Layer 11 of a small transformer language model trained on English Wikipedia (16 layers, counted from 0, width 128).
A neuron adds its activation times its output weights to the MLP's output. To switch it off is to set its activation to zero at one token and run the rest of the model.

Output weights of the MLP neurons that the questions are about. A number n stands for (n - 500) times 0.00031.
n25: 383,262,152,293,535,609,434,460,545,462,607,516,668,334,441,714,480,660,712,614,504,520,441,746,707,23,515,485,223,329,480,558,581,535,488,469,328,320,683,596,535,579,504,714,635,508,500,567,366,373,473,619,680,338,481,368,542,423,274,592,268,604,659,496,516,512,484,596,244,536,585,227,545,744,461,512,586,484,470,590,413,418,508,504,580,652,444,215,606,649,397,374,604,581,458,235,628,394,519,389,569,544,504,440,451,749,586,482,587,426,689,593,367,393,584,570,306,353,424,383,690,462,492,654,593,345,558,504
n59: 565,684,376,496,518,683,461,613,290,377,597,396,642,492,386,710,527,469,318,360,367,644,223,621,690,329,591,362,220,240,217,397,543,751,428,641,278,508,619,572,400,584,724,504,456,284,675,535,703,629,461,491,615,857,509,608,405,378,414,366,647,488,478,483,442,981,721,522,587,496,482,565,351,738,329,474,469,816,293,438,651,604,285,394,709,674,483,570,483,543,531,612,464,276,432,699,378,535,635,376,556,433,733,558,593,504,474,484,523,312,698,272,334,615,338,426,743,216,428,500,459,513,473,381,269,358,487,427
n183: 415,600,368,447,586,480,703,433,465,543,711,309,581,437,284,578,420,394,559,638,475,741,623,508,576,372,481,344,433,318,628,488,773,508,696,484,467,185,313,676,143,608,714,407,438,377,484,619,471,459,492,620,142,517,327,658,575,399,128,446,251,632,533,349,579,500,358,271,569,582,479,650,466,500,492,557,455,475,543,455,409,541,435,740,266,382,520,687,579,584,558,552,575,436,520,461,441,660,492,361,195,562,415,542,492,561,480,473,522,565,595,508,141,780,778,557,376,420,480,694,277,579,436,677,398,624,593,593
n190: 431,477,398,385,500,559,692,557,487,460,592,605,591,287,564,518,619,913,362,607,537,670,311,406,514,407,596,633,340,409,371,383,749,532,796,437,308,396,442,717,267,295,957,614,262,523,371,713,278,388,604,833,430,111,396,231,406,391,550,420,355,578,799,579,542,400,668,401,650,801,652,601,357,733,514,436,325,403,620,666,514,482,528,616,500,294,725,633,473,527,421,534,776,391,607,447,593,758,523,608,554,248,486,584,540,336,408,291,772,362,588,446,518,811,419,737,574,464,637,695,334,343,553,532,486,435,628,600
n192: 350,536,521,504,623,484,451,677,394,674,569,516,380,468,480,563,500,684,259,670,384,422,545,618,318,513,725,575,456,164,521,388,665,177,533,624,317,581,603,768,480,351,436,577,301,376,696,545,545,541,448,440,531,238,512,374,716,327,412,374,637,395,334,609,483,318,771,408,443,488,357,557,673,369,659,378,570,574,610,469,446,337,611,260,488,650,437,586,500,304,727,496,508,649,552,567,346,553,427,448,468,388,411,375,728,488,455,367,453,165,323,399,671,290,580,297,545,170,441,635,610,643,342,747,581,438,402,456
n197: 479,385,432,391,697,400,492,197,480,524,248,500,311,783,688,572,730,148,395,318,508,609,618,509,908,592,556,362,455,616,574,426,479,525,423,525,521,437,418,367,304,555,544,571,606,546,479,635,369,440,438,636,684,448,541,350,414,388,479,436,698,452,381,560,491,526,238,413,579,483,638,513,513,365,634,358,508,706,532,362,343,350,286,428,512,513,593,425,158,324,513,639,393,310,773,719,552,580,458,847,319,304,752,649,399,533,492,523,478,324,475,616,387,500,198,171,585,368,516,439,513,390,605,677,548,572,513,682
n235: 551,542,526,637,483,657,607,690,730,579,568,449,554,595,521,537,442,521,488,558,487,534,509,241,655,547,691,184,641,572,491,353,374,420,727,400,432,436,467,715,700,734,563,487,713,565,393,552,552,504,399,320,762,513,517,479,361,584,454,767,466,232,500,667,504,394,720,563,568,246,509,747,385,483,226,602,628,380,545,294,587,419,217,270,525,628,669,496,542,329,599,674,552,386,479,541,43,590,445,579,412,570,707,435,541,479,526,691,577,650,500,656,504,573,625,593,253,534,871,703,553,221,464,306,611,457,334,799
n271: 443,563,649,390,367,700,598,661,580,434,656,745,651,445,667,533,571,690,357,372,512,375,511,812,610,583,453,540,574,741,611,474,407,395,581,496,417,632,448,391,470,512,246,500,465,477,538,764,519,435,507,519,442,563,463,508,557,590,582,652,433,367,261,475,423,642,459,571,617,412,707,409,461,751,618,651,394,458,562,550,446,576,956,719,489,564,376,583,544,652,607,601,809,429,574,408,668,485,564,559,668,392,609,473,504,609,527,581,660,636,347,687,708,580,367,440,393,268,657,590,445,408,377,511,421,323,632,418
n308: 354,464,279,622,431,617,662,790,414,335,607,763,249,657,549,430,710,516,590,571,525,232,516,492,365,614,542,179,472,629,365,353,584,560,550,448,573,500,718,379,484,521,457,633,492,193,337,349,439,751,392,249,731,441,644,464,548,517,655,562,580,539,351,546,426,555,440,260,540,246,592,625,710,385,508,326,427,480,328,513,467,282,642,372,370,694,613,787,275,750,365,574,504,356,705,547,774,736,556,524,468,405,520,488,660,500,304,481,491,524,422,372,537,508,306,411,525,520,680,647,471,674,466,619,538,533,468,572
n352: 772,567,443,384,508,436,468,720,485,403,331,516,391,666,231,504,446,532,449,236,537,548,508,512,313,218,599,468,228,245,333,236,678,488,574,386,468,636,410,492,676,296,302,392,435,484,862,597,726,471,417,610,337,749,488,492,266,413,606,525,690,351,447,698,565,487,476,674,787,492,591,588,429,375,653,520,701,403,392,513,626,552,351,500,387,508,288,576,675,476,301,453,471,259,703,508,450,419,552,430,492,435,714,439,558,636,157,560,593,648,597,417,472,549,508,233,549,425,566,583,467,351,408,524,546,447,548,548
n363: 427,520,598,370,614,553,397,500,458,616,307,500,311,609,547,468,673,407,458,516,453,340,695,387,493,755,525,412,613,467,716,372,726,276,408,386,477,437,406,524,556,635,640,444,442,429,473,601,312,195,582,484,515,466,596,573,392,548,559,739,474,592,466,582,480,396,401,638,427,611,417,546,483,591,644,454,547,262,642,456,547,623,644,524,367,371,452,537,490,595,578,482,554,484,390,513,516,282,391,347,477,520,671,602,551,507,400,469,366,330,634,602,500,577,656,553,713,608,429,507,500,474,570,399,379,804,417,704
n370: 397,802,532,560,536,472,512,587,519,434,454,635,605,550,372,584,372,580,194,434,686,324,576,385,529,525,443,495,643,793,587,351,642,626,618,590,373,462,551,619,591,382,584,763,610,367,428,520,371,589,492,226,434,483,583,333,483,541,508,570,319,636,557,211,407,537,678,347,599,718,438,249,583,601,244,655,408,408,670,334,585,532,724,362,376,281,331,460,609,652,540,427,541,504,411,272,461,616,448,387,382,577,528,699,538,452,817,593,373,484,649,417,328,359,496,337,633,535,296,855,438,418,529,532,575,374,464,354
n371: 477,564,255,435,374,375,444,346,469,815,421,431,695,154,505,464,601,463,712,360,623,514,308,591,365,711,429,187,635,546,505,349,363,495,505,259,412,255,364,782,764,533,505,449,462,505,491,566,720,557,844,550,837,375,555,380,409,365,546,128,624,443,78,513,320,461,491,651,394,425,750,773,592,441,304,662,383,640,257,490,514,463,771,500,509,426,567,333,699,450,608,490,571,573,495,541,415,168,292,505,514,609,551,647,433,495,589,331,485,398,594,518,677,603,92,509,557,651,244,625,875,455,646,453,713,552,277,371
n402: 269,521,655,404,439,544,744,396,937,674,417,461,670,736,601,487,323,706,492,157,230,728,623,455,450,568,429,309,585,261,509,487,603,145,625,457,583,582,666,451,591,402,330,430,491,540,276,694,504,336,336,363,798,812,383,404,675,667,642,186,465,492,406,521,464,632,305,466,708,500,509,631,618,551,535,448,452,337,500,601,478,478,518,536,530,670,753,657,615,684,518,444,366,306,513,534,492,416,600,406,573,389,448,585,336,422,504,325,625,710,310,491,417,650,171,561,668,491,479,622,292,364,688,376,214,504,583,509
n435: 571,574,534,742,358,733,408,642,384,476,751,691,570,564,329,360,388,412,573,367,504,717,643,491,444,904,544,263,504,318,565,480,475,508,555,198,404,516,354,658,189,377,434,467,216,504,408,672,517,568,434,717,555,552,434,686,671,793,418,799,410,773,623,544,504,504,335,681,454,311,470,620,431,585,558,699,542,575,609,399,597,483,391,635,358,351,492,363,459,655,344,616,713,504,618,330,737,441,856,358,426,334,352,326,532,413,471,593,284,563,567,385,538,567,594,707,555,299,432,375,276,752,469,500,409,563,488,533
n437: 504,378,322,556,319,410,350,336,582,438,595,649,370,570,637,533,651,350,396,280,365,453,470,562,153,621,423,404,625,657,464,92,373,318,570,563,547,686,358,592,555,478,513,594,347,370,513,513,461,343,593,769,820,597,496,415,667,358,601,601,593,419,338,524,652,491,445,681,372,625,381,560,593,650,599,428,586,582,442,256,309,308,401,530,609,304,405,188,612,198,383,592,526,808,467,616,235,242,279,592,449,592,394,775,467,445,362,664,668,534,651,758,337,673,521,406,344,707,550,575,438,546,330,500,407,370,376,305

Each question names a token from some text and the token that comes next. It shows the activations a of the neurons there, in the order above. A number n stands for (n - 500) times 0.024.

Then comes g, the gradient of the next token's log-probability with respect to the MLP's output, scaled to length 1. A neuron's effect is roughly proportional to its activation times (output weights . g). A number n stands for (n - 500) times 0.00075.

"\n\n", then "No"
a: 515,499,498,501,505,477,508,502,494,502,503,504,503,504,503,505
g: 426,370,517,588,380,557,661,427,442,529,454,539,566,559,736,565,359,334,407,484,469,533,422,364,567,364,461,439,617,541,350,653,492,284,426,562,669,248,541,658,388,362,336,458,340,670,543,433,357,658,535,301,442,492,444,421,812,572,605,335,551,384,230,432,508,477,564,396,570,481,554,361,315,385,663,743,347,618,537,301,506,540,378,552,324,683,593,601,387,255,641,407,377,509,519,636,575,582,518,373,483,467,764,399,368,535,509,403,458,593,515,457,479,442,541,630,722,602,567,572,430,408,581,346,378,338,544,482
Which neuron, switched off, raises the next token's probability most? n25

" the", then " church"
a: 495,500,453,497,503,500,495,526,493,500,497,495,572,500,506,496
g: 334,150,306,565,538,412,458,524,474,417,481,406,366,438,552,516,523,592,253,489,599,512,535,355,433,480,498,512,536,627,477,405,492,425,470,430,512,478,401,500,233,838,695,488,408,405,399,556,759,678,474,195,375,529,526,483,319,528,433,222,537,555,647,594,456,271,491,365,588,484,447,401,422,480,324,579,404,361,401,375,437,689,394,627,631,508,392,685,541,416,592,424,346,512,620,505,471,570,765,562,567,472,541,573,636,473,374,342,545,559,382,633,525,647,401,502,430,371,374,510,299,483,458,524,496,488,307,301
Which neuron, switched off, raises the next token's probability most? n183

" by", then " contract"
a: 501,517,488,507,549,490,522,501,499,499,495,494,499,499,497,499
g: 434,668,560,355,437,305,480,614,475,598,695,501,704,588,352,703,544,340,519,322,723,615,674,497,422,534,393,527,482,343,324,449,373,485,582,523,591,301,704,665,547,525,402,465,515,411,550,521,414,525,392,624,520,566,366,348,474,758,341,360,570,593,525,456,672,602,570,702,467,521,488,292,503,523,693,540,550,606,602,805,581,622,411,426,668,588,413,512,422,529,497,664,567,602,534,578,469,427,523,491,532,538,600,544,521,502,660,600,530,192,632,711,677,401,432,559,443,601,333,554,595,329,273,532,548,329,475,714
Which two neurons, each switched off alone, lower its probability most, in order? n192, n59

" who", then " are"
a: 498,494,499,503,494,499,544,498,474,500,494,498,498,506,418,499
g: 622,520,616,431,606,677,360,292,502,728,523,525,202,360,316,452,246,574,478,737,346,456,510,602,553,411,508,646,355,543,324,595,537,306,357,684,636,461,452,547,411,493,411,634,358,599,887,540,530,293,550,485,529,406,499,423,557,507,387,616,634,297,576,518,496,487,701,559,462,436,541,445,350,555,554,479,619,492,553,488,632,532,535,376,626,387,334,404,582,576,613,528,556,524,311,559,402,490,592,375,558,575,331,864,605,650,534,436,769,405,430,438,521,393,507,637,361,476,487,563,518,547,517,473,505,326,530,530
Which two neurons, each switched off alone, lower its probability most, in order? n435, n308

" bl", then "ess"
a: 489,501,500,502,518,505,495,496,495,514,501,498,500,586,500,506
g: 415,591,231,412,469,578,531,539,560,298,558,639,766,522,370,552,494,730,478,500,297,554,467,470,402,522,443,419,504,382,538,483,709,422,322,426,376,664,592,500,613,325,484,527,623,476,548,465,548,454,492,557,445,372,557,439,447,585,418,491,633,401,454,632,421,685,607,301,477,517,440,514,491,418,585,738,302,578,379,535,349,288,591,410,505,529,509,398,684,450,540,520,414,263,593,493,621,627,511,436,277,300,434,342,469,668,176,431,413,521,273,303,490,489,393,662,548,431,852,447,466,678,579,552,644,408,442,405
Which two neurons, each switched off alone, lower its probability most, in order? n402, n192

"mp", then "ora"
a: 503,438,500,490,501,495,506,498,494,495,499,498,501,492,500,496
g: 460,601,490,492,318,427,520,492,692,575,523,503,483,559,648,259,453,419,621,442,548,544,630,572,429,542,428,489,609,387,473,511,473,429,687,252,379,528,541,347,816,624,378,445,319,433,637,381,458,403,689,616,466,452,389,483,480,520,542,400,463,688,486,463,669,667,441,575,578,488,384,387,459,656,537,403,663,568,659,303,563,422,489,664,205,780,605,494,375,607,322,503,616,430,642,513,593,257,398,578,555,483,798,203,503,305,461,571,727,413,537,602,502,594,506,444,390,458,544,394,389,446,492,691,549,630,545,543
Which neuron, switched off, lowers the next token's probability most? n59

" ge", then "ography"
a: 488,504,501,497,502,494,494,504,500,497,521,463,498,503,498,502
g: 521,511,471,535,410,316,510,466,687,284,405,495,523,498,842,428,278,484,480,676,519,634,561,458,553,413,599,391,468,531,580,340,342,346,498,590,480,440,382,484,488,542,506,585,244,463,351,458,445,535,416,701,447,493,439,600,561,287,391,379,793,653,685,354,603,739,560,536,644,471,527,574,322,438,366,207,580,345,534,464,455,376,509,488,495,459,538,644,414,318,628,384,438,461,429,435,401,388,704,559,502,506,412,312,557,442,581,540,580,662,486,531,704,580,563,381,602,216,444,407,600,559,499,260,561,451,556,263
Which neuron, switched off, lowers the next token's probability most? n370

"s", then " aged"
a: 506,506,502,500,499,500,504,570,25,498,458,497,500,486,526,517
g: 591,524,455,414,496,427,509,511,458,557,430,174,462,614,340,740,553,503,436,726,672,514,644,611,583,634,346,485,612,422,645,554,331,206,694,511,589,536,599,371,496,325,457,755,651,562,448,534,370,554,547,358,389,564,341,534,642,697,483,444,514,686,504,674,454,501,758,377,537,575,332,627,522,660,522,561,470,547,543,527,438,421,411,661,410,637,396,562,457,569,492,444,536,556,591,515,500,332,515,390,757,580,547,505,704,430,719,264,409,750,542,490,418,597,515,489,260,595,551,533,372,511,615,451,589,664,335,518
Which neuron, switched off, lowers the next token's probability most? n308

"ao", then " host"
a: 501,508,508,541,503,502,492,500,496,521,436,455,507,450,486,494
g: 605,431,482,538,398,425,391,515,566,459,486,723,567,436,270,437,465,249,497,424,650,410,438,510,639,540,474,696,525,132,327,573,361,478,347,426,534,379,471,388,664,334,426,351,605,375,582,618,650,664,485,454,387,375,486,636,623,375,435,579,266,559,378,624,395,619,586,301,492,451,455,539,454,467,493,599,409,570,524,731,494,397,515,589,444,663,231,498,384,383,689,728,433,571,557,746,534,419,546,704,531,353,531,590,605,454,367,492,453,611,447,736,442,391,527,518,367,520,322,489,487,475,647,558,562,243,354,463
Which neuron, switched off, lowers the next token's probability most? n363

" as", then " of"
a: 500,501,460,496,500,501,519,501,503,486,504,505,498,503,498,496
g: 798,175,551,475,523,654,532,476,687,596,334,653,341,523,530,623,517,477,503,764,432,461,429,585,426,437,444,510,416,589,557,237,513,489,348,391,290,409,210,580,591,520,450,337,256,587,499,528,549,489,414,650,443,563,412,286,325,384,388,646,362,471,848,599,539,546,453,538,577,442,715,466,378,368,430,578,503,501,556,569,520,613,386,462,646,557,413,321,803,387,458,599,548,448,504,514,383,551,591,586,526,658,337,365,572,547,495,604,566,334,618,684,421,507,433,351,536,465,545,509,603,459,417,381,621,535,421,467
Which neuron, switched off, lowers the next token's probability most? n235

"nes", then "ia"
a: 500,455,498,501,499,518,510,500,406,386,493,500,500,495,343,501
g: 546,584,345,607,220,462,623,447,486,448,409,502,652,398,502,559,468,497,561,618,539,585,308,355,487,408,583,614,667,496,534,368,441,314,357,526,456,424,748,547,497,738,384,512,318,459,235,623,485,388,458,478,412,408,646,433,484,312,497,494,519,458,470,474,443,666,562,596,356,546,572,633,527,670,568,473,311,563,636,358,796,393,451,548,658,483,489,415,489,413,499,619,715,630,501,794,381,643,563,404,568,546,487,162,639,492,500,426,384,351,613,544,378,585,503,655,207,629,571,687,367,328,476,464,523,512,556,617
Which neuron, switched off, lowers the next token's probability most? n352

"To", then "ng"
a: 492,501,499,460,499,492,501,498,528,504,491,500,498,505,499,500
g: 654,463,409,452,500,494,552,563,416,637,554,355,392,474,483,524,377,628,582,404,434,294,411,287,576,424,449,390,574,260,461,406,692,457,362,546,481,409,463,543,509,520,612,374,689,558,771,494,590,340,647,490,362,563,479,432,501,707,457,573,519,519,691,429,362,420,472,384,452,458,308,489,460,429,590,218,381,209,518,387,157,579,714,610,346,428,469,482,691,558,601,558,497,448,408,690,662,430,707,501,418,517,428,480,473,731,651,479,314,583,433,408,348,545,679,626,672,489,324,589,580,476,683,458,384,589,514,387
Which neuron, switched off, raises the next token's probability most? n308

",", then " less"
a: 507,487,511,506,511,491,494,516,495,500,482,637,499,502,500,498
g: 621,578,505,517,620,691,456,461,470,414,441,481,587,490,291,468,607,609,363,417,562,539,483,587,471,488,378,586,653,358,517,698,607,405,474,677,600,517,760,538,474,802,469,572,360,709,775,487,390,389,723,306,571,610,418,664,635,593,514,609,657,446,291,300,636,537,406,413,427,504,689,281,558,428,499,511,382,751,395,627,411,391,603,603,753,434,496,251,412,557,616,442,422,342,639,696,537,497,504,519,276,551,289,509,500,519,562,480,504,724,565,464,601,597,502,608,506,342,523,496,643,575,423,484,451,437,424,504
Which neuron, switched off, raises the next token's probability most? n370

"in", then " suit"
a: 509,484,497,499,511,499,501,557,502,506,349,488,498,491,503,500
g: 623,399,370,457,399,675,577,327,538,535,570,541,644,273,490,619,554,601,658,441,716,571,442,346,454,594,574,265,545,534,534,414,607,670,340,337,674,613,480,432,354,584,426,388,503,475,624,463,450,398,639,426,539,505,459,384,701,513,427,305,718,484,329,589,616,663,446,601,575,519,477,433,518,639,567,564,717,575,544,581,681,501,445,804,471,740,446,567,341,636,734,549,509,561,450,463,484,455,462,550,579,591,251,461,428,767,295,501,467,345,538,502,813,535,492,669,467,485,662,636,438,639,483,643,447,585,620,539
Which neuron, switched off, lowers the next token's probability most? n271

" Since", then " then"
a: 482,499,466,502,500,463,495,475,495,503,523,490,509,495,492,500
g: 267,487,416,441,353,387,536,494,513,542,379,425,611,496,399,339,355,601,457,481,375,335,538,509,340,561,347,318,558,579,495,442,440,434,662,473,386,418,377,340,338,618,512,425,434,487,571,515,434,565,496,472,543,570,437,422,568,398,409,647,471,462,424,568,415,564,520,513,588,420,428,352,555,610,393,469,266,390,552,440,212,640,797,712,590,435,367,421,396,447,402,786,659,484,498,443,616,587,250,441,429,535,537,336,376,317,511,658,530,525,863,520,377,639,557,433,476,525,467,582,702,536,261,257,467,417,778,607
Which neuron, switched off, lowers the next token's probability most? n197

"es", then " and"
a: 536,504,502,502,503,533,352,486,368,506,486,501,493,489,496,507
g: 417,443,437,345,607,311,565,652,514,758,437,520,585,443,605,468,600,504,403,673,377,391,411,618,447,542,612,437,361,226,487,521,639,441,542,640,460,510,620,357,586,582,569,238,673,466,616,615,688,439,624,510,564,541,438,696,474,450,523,468,478,479,836,345,593,365,676,604,575,507,418,300,613,562,415,616,642,466,549,412,417,423,283,412,459,375,438,546,361,205,271,582,632,468,513,312,372,594,367,448,459,503,638,356,507,364,410,394,470,526,524,410,241,355,663,569,590,365,370,442,477,497,293,508,327,478,524,608
Which neuron, switched off, lowers the next token's probability most? n308

".", then " Hunter"
a: 482,503,507,505,544,500,491,501,487,494,499,501,497,500,496,496
g: 663,614,630,448,649,369,519,557,519,591,474,572,412,454,499,658,503,394,696,242,735,328,304,568,496,425,680,429,596,501,440,431,586,437,711,750,357,599,562,666,327,407,697,606,390,541,587,482,545,537,410,374,673,621,576,596,456,625,488,648,425,487,419,452,619,635,353,732,415,377,610,525,510,478,597,574,513,517,637,370,364,485,694,417,407,553,520,555,467,512,621,620,692,410,555,242,414,598,613,582,694,574,471,692,561,474,374,527,315,431,555,499,573,667,644,607,573,466,425,539,504,535,405,785,663,738,664,392
Which neuron, switched off, lowers the next token's probability most? n192

" The", then " main"
a: 500,500,476,494,504,494,494,504,493,506,496,491,608,500,499,496
g: 546,532,637,428,509,424,407,479,537,476,628,566,174,336,285,561,636,199,437,506,502,383,400,404,632,527,503,374,553,481,485,563,496,389,417,650,428,608,629,462,672,662,573,435,352,422,756,381,581,585,491,613,586,454,516,472,514,303,555,407,344,454,636,490,424,399,406,213,631,399,446,451,551,535,523,649,393,743,713,521,499,330,619,440,556,400,539,228,402,559,590,377,729,451,381,683,591,353,604,300,315,542,543,628,420,655,381,541,643,373,551,573,494,580,337,645,684,532,442,449,472,432,504,645,567,717,492,572
Which neuron, switched off, lowers the next token's probability most? n371

"=", then "Cont"
a: 502,500,512,506,431,516,500,497,492,502,502,479,502,495,499,504
g: 678,379,543,370,453,540,628,408,364,171,254,458,641,426,449,763,391,487,674,560,680,449,569,421,482,474,762,281,834,644,461,385,399,473,370,391,544,499,434,453,578,562,515,340,585,591,660,389,379,560,355,529,431,415,406,428,696,572,477,568,229,566,417,421,321,558,357,557,607,286,601,445,606,623,546,450,376,502,649,505,491,394,508,479,403,524,594,291,405,449,532,722,431,365,525,659,592,387,572,647,440,352,410,484,602,569,508,455,510,693,368,619,451,576,589,451,351,608,435,408,580,597,285,526,432,488,551,392
Which neuron, switched off, lowers the next token's probability most? n192

" and", then " Co"
a: 497,498,489,500,537,407,500,505,492,500,460,542,498,498,502,500
g: 508,453,585,487,490,389,387,689,598,292,503,593,498,489,627,559,450,675,614,423,435,469,273,552,596,480,565,360,520,408,535,334,577,502,365,301,435,368,412,514,544,700,599,520,328,440,384,452,497,467,626,606,608,326,539,728,493,456,633,571,646,585,353,660,527,389,518,420,700,562,533,755,413,512,389,744,420,457,352,577,399,840,400,317,423,583,650,450,277,633,691,342,560,337,376,445,654,414,438,308,477,637,412,329,228,499,491,501,547,435,301,557,539,442,593,454,505,630,602,465,603,315,518,438,517,348,663,491
Which neuron, switched off, raises the next token's probability most? n370

" Hunter", then " died"
a: 504,504,500,500,520,503,499,504,501,544,329,510,499,497,496,463
g: 368,507,605,402,308,483,549,569,347,503,363,492,528,331,600,678,491,427,574,557,721,378,730,590,585,530,450,525,437,546,701,493,413,289,783,331,520,470,547,504,644,617,450,390,578,659,363,546,547,704,408,433,195,477,347,514,578,589,449,689,415,436,402,459,367,395,628,484,779,487,350,238,602,478,501,619,428,514,632,418,468,475,542,573,267,656,297,441,422,565,616,579,470,481,723,549,349,455,421,505,679,357,780,505,646,310,467,460,551,390,523,518,493,353,503,556,503,428,410,490,600,370,451,680,554,299,548,453
Which neuron, switched off, lowers the next token's probability most? n437

" the", then " Ton"
a: 512,492,483,502,504,474,499,505,491,503,500,498,517,497,506,500
g: 502,438,630,453,672,408,392,614,359,368,442,462,420,450,557,496,478,623,489,660,458,561,471,556,584,482,704,616,545,334,462,732,457,355,708,411,273,595,541,399,360,653,581,469,619,607,475,572,397,382,514,511,540,514,487,603,381,640,553,391,536,521,352,603,401,389,475,259,377,605,637,249,411,537,394,366,335,534,505,447,473,480,493,370,549,646,419,576,541,520,400,419,403,542,507,370,466,520,353,394,452,827,494,332,225,742,498,370,300,885,477,317,517,603,646,523,330,497,431,349,622,461,670,334,629,435,433,515
Which neuron, switched off, lowers the next token's probability most? n197

",", then " winning"
a: 500,500,498,502,500,454,513,515,499,502,491,501,494,499,500,499
g: 529,696,497,559,497,486,573,439,573,571,471,475,488,506,581,674,704,342,606,358,470,562,711,419,602,499,454,670,721,269,470,649,510,480,511,554,512,430,577,623,672,303,249,600,485,482,450,300,520,577,409,341,543,678,572,427,442,557,418,437,619,490,526,344,722,285,650,512,389,358,423,603,711,598,583,484,366,551,534,419,536,420,539,717,653,559,140,347,422,752,529,557,414,490,443,463,507,346,643,338,549,636,500,268,396,428,607,502,492,609,536,423,581,580,470,571,330,580,235,461,582,565,394,638,545,663,524,314
Which neuron, switched off, lowers the next token's probability most? n197

"osh", then "i"
a: 495,498,498,539,496,500,502,507,493,495,502,511,501,530,487,498
g: 574,622,593,619,499,499,453,442,570,559,327,519,515,451,680,514,482,742,400,474,563,784,323,473,388,453,540,568,526,519,309,630,599,410,646,560,732,298,466,448,293,338,462,560,550,465,382,506,634,581,536,692,558,377,464,350,489,313,333,416,590,431,530,627,640,414,614,610,438,561,478,539,359,452,449,550,369,505,337,644,449,269,320,482,486,247,366,388,454,627,235,505,564,669,507,372,467,498,548,471,473,449,298,348,315,644,374,635,384,751,517,650,447,581,688,745,691,551,484,539,685,507,512,647,510,564,612,462
Which neuron, switched off, lowers the next token's probability most? n190

"F", then "U"
a: 498,500,492,500,441,501,559,499,501,455,484,502,497,503,439,500
g: 318,538,445,569,615,361,511,669,596,268,397,439,432,555,266,441,366,266,474,538,445,534,464,476,656,381,559,319,482,251,466,569,632,550,395,595,525,328,660,355,441,581,458,585,475,601,405,650,219,602,387,484,468,492,489,459,568,663,662,383,574,366,505,495,406,416,462,464,708,639,635,605,682,603,655,489,436,373,629,431,397,621,325,502,560,545,840,481,544,615,427,562,401,625,628,451,640,544,650,403,712,600,710,402,419,421,675,453,583,328,566,420,505,335,414,586,686,543,459,356,337,618,308,437,493,469,590,623
Which neuron, switched off, raises the next token's probability most? n235

" the", then " city"
a: 496,498,477,496,500,496,498,527,491,501,496,491,624,500,501,541
g: 496,345,374,649,442,391,550,461,643,430,564,658,669,555,296,481,635,492,542,685,503,577,599,519,169,529,531,284,568,486,433,282,576,443,543,307,444,404,471,617,586,466,309,618,497,556,341,498,664,652,664,561,287,413,321,573,437,354,186,583,346,273,499,661,518,482,561,725,587,530,412,591,444,519,368,500,310,484,489,408,543,341,471,459,583,390,370,666,505,339,564,569,445,447,515,719,387,388,605,619,318,468,291,513,318,359,554,525,414,357,346,479,399,414,438,578,443,351,405,469,330,398,322,576,564,493,400,507
Which neuron, switched off, lowers the next token's probability most? n371

" and", then " its"
a: 495,496,483,505,509,513,525,511,500,505,439,494,482,497,500,497
g: 450,526,576,552,578,611,478,538,427,512,512,584,327,527,556,289,483,642,615,381,733,384,354,318,463,497,650,492,386,763,418,430,266,576,498,461,253,425,459,563,503,389,454,301,464,402,551,503,652,470,233,428,313,524,568,513,545,468,635,510,417,384,485,685,306,470,583,326,262,438,634,232,335,672,559,473,317,361,588,236,792,313,358,398,473,375,735,397,553,558,502,492,525,478,499,455,565,596,554,522,421,549,470,297,362,460,463,501,323,327,624,485,512,531,434,585,419,404,535,511,470,382,607,551,514,349,478,298
Which neuron, switched off, lowers the next token's probability most? n363

"ass", then "es"
a: 501,497,499,508,494,503,509,497,504,502,200,501,497,490,500,507
g: 399,457,208,709,373,666,393,625,399,576,503,548,488,401,594,370,519,716,418,583,457,665,654,623,398,496,696,326,439,553,497,399,555,590,587,413,597,492,790,569,308,656,370,377,424,429,642,513,476,445,343,449,268,505,484,601,576,632,457,564,742,293,647,558,590,608,541,444,396,589,422,548,529,509,341,393,306,368,318,473,414,273,466,457,524,480,418,595,608,540,490,634,262,503,461,257,670,527,376,454,289,531,517,488,508,548,353,684,508,572,458,311,510,573,603,413,462,389,687,475,785,385,458,509,422,526,408,429
Which neuron, switched off, lowers the next token's probability most? n363

" the", then " lay"
a: 494,500,391,504,495,491,497,521,483,497,498,488,586,501,507,493
g: 429,637,494,381,487,551,431,495,337,522,596,573,440,466,335,549,490,606,394,354,331,788,461,462,558,443,674,713,407,425,563,529,448,314,303,536,602,596,631,446,681,568,638,450,424,488,531,430,588,463,430,251,549,603,413,580,598,449,545,633,674,356,615,391,334,284,594,143,428,359,413,658,480,415,529,692,569,636,586,507,587,661,588,352,531,550,543,424,335,255,396,287,448,529,472,266,384,486,611,632,648,609,575,544,457,495,397,447,492,695,608,599,517,525,464,295,662,339,479,538,532,575,760,481,419,608,397,371
Which neuron, switched off, lowers the next token's probability most? n183

"based", then " mar"
a: 499,492,499,504,434,496,490,526,500,468,490,492,499,504,496,503
g: 465,498,569,603,646,444,426,460,465,516,244,485,507,395,451,459,605,451,388,487,397,254,612,399,303,629,645,484,399,309,398,224,354,620,619,655,675,399,593,684,842,608,634,606,368,473,667,628,595,531,257,256,356,456,526,437,513,607,554,499,535,574,664,327,490,445,625,389,486,572,393,505,565,527,429,552,698,438,538,579,583,679,579,654,544,678,561,462,520,467,643,442,593,624,575,579,434,542,449,588,511,376,619,493,586,552,328,421,467,407,293,526,551,350,508,414,506,427,335,621,703,718,493,762,456,636,504,350
Which neuron, switched off, raises the next token's probability most? n192

" overs", then "ho"
a: 503,558,498,499,494,494,494,495,501,495,502,506,503,501,500,502
g: 336,487,571,456,701,297,320,663,580,524,607,738,386,579,396,527,508,505,369,397,503,437,758,493,446,407,329,406,661,528,482,687,375,835,587,517,260,601,369,416,515,536,479,408,592,435,489,637,408,523,603,439,685,367,541,376,671,526,529,571,311,505,399,439,399,415,302,689,458,533,497,284,570,605,474,310,591,709,378,318,370,636,488,521,594,513,471,650,502,679,600,239,570,468,639,665,574,342,508,552,398,496,269,406,367,508,620,395,551,440,614,449,465,562,358,543,382,638,538,428,497,464,397,334,559,411,618,393
Which neuron, switched off, raises the next token's probability most? n59

" in", then " V"
a: 503,503,496,503,500,478,501,496,485,494,480,495,498,486,493,506
g: 638,487,486,452,369,389,625,381,540,390,399,473,433,518,563,328,563,348,595,312,454,501,389,446,634,453,624,595,478,613,510,487,676,677,394,518,325,305,366,440,309,365,506,396,397,535,381,613,513,538,334,416,738,345,407,628,359,249,492,459,483,438,412,529,404,549,254,526,415,421,449,523,373,390,697,471,409,493,540,369,387,365,625,340,655,382,288,525,581,506,397,571,423,514,432,421,588,727,486,376,513,687,635,310,488,406,792,597,596,273,360,476,455,580,524,563,721,477,427,401,452,582,813,420,472,553,477,736
Which neuron, switched off, raises the next token's probability most? n197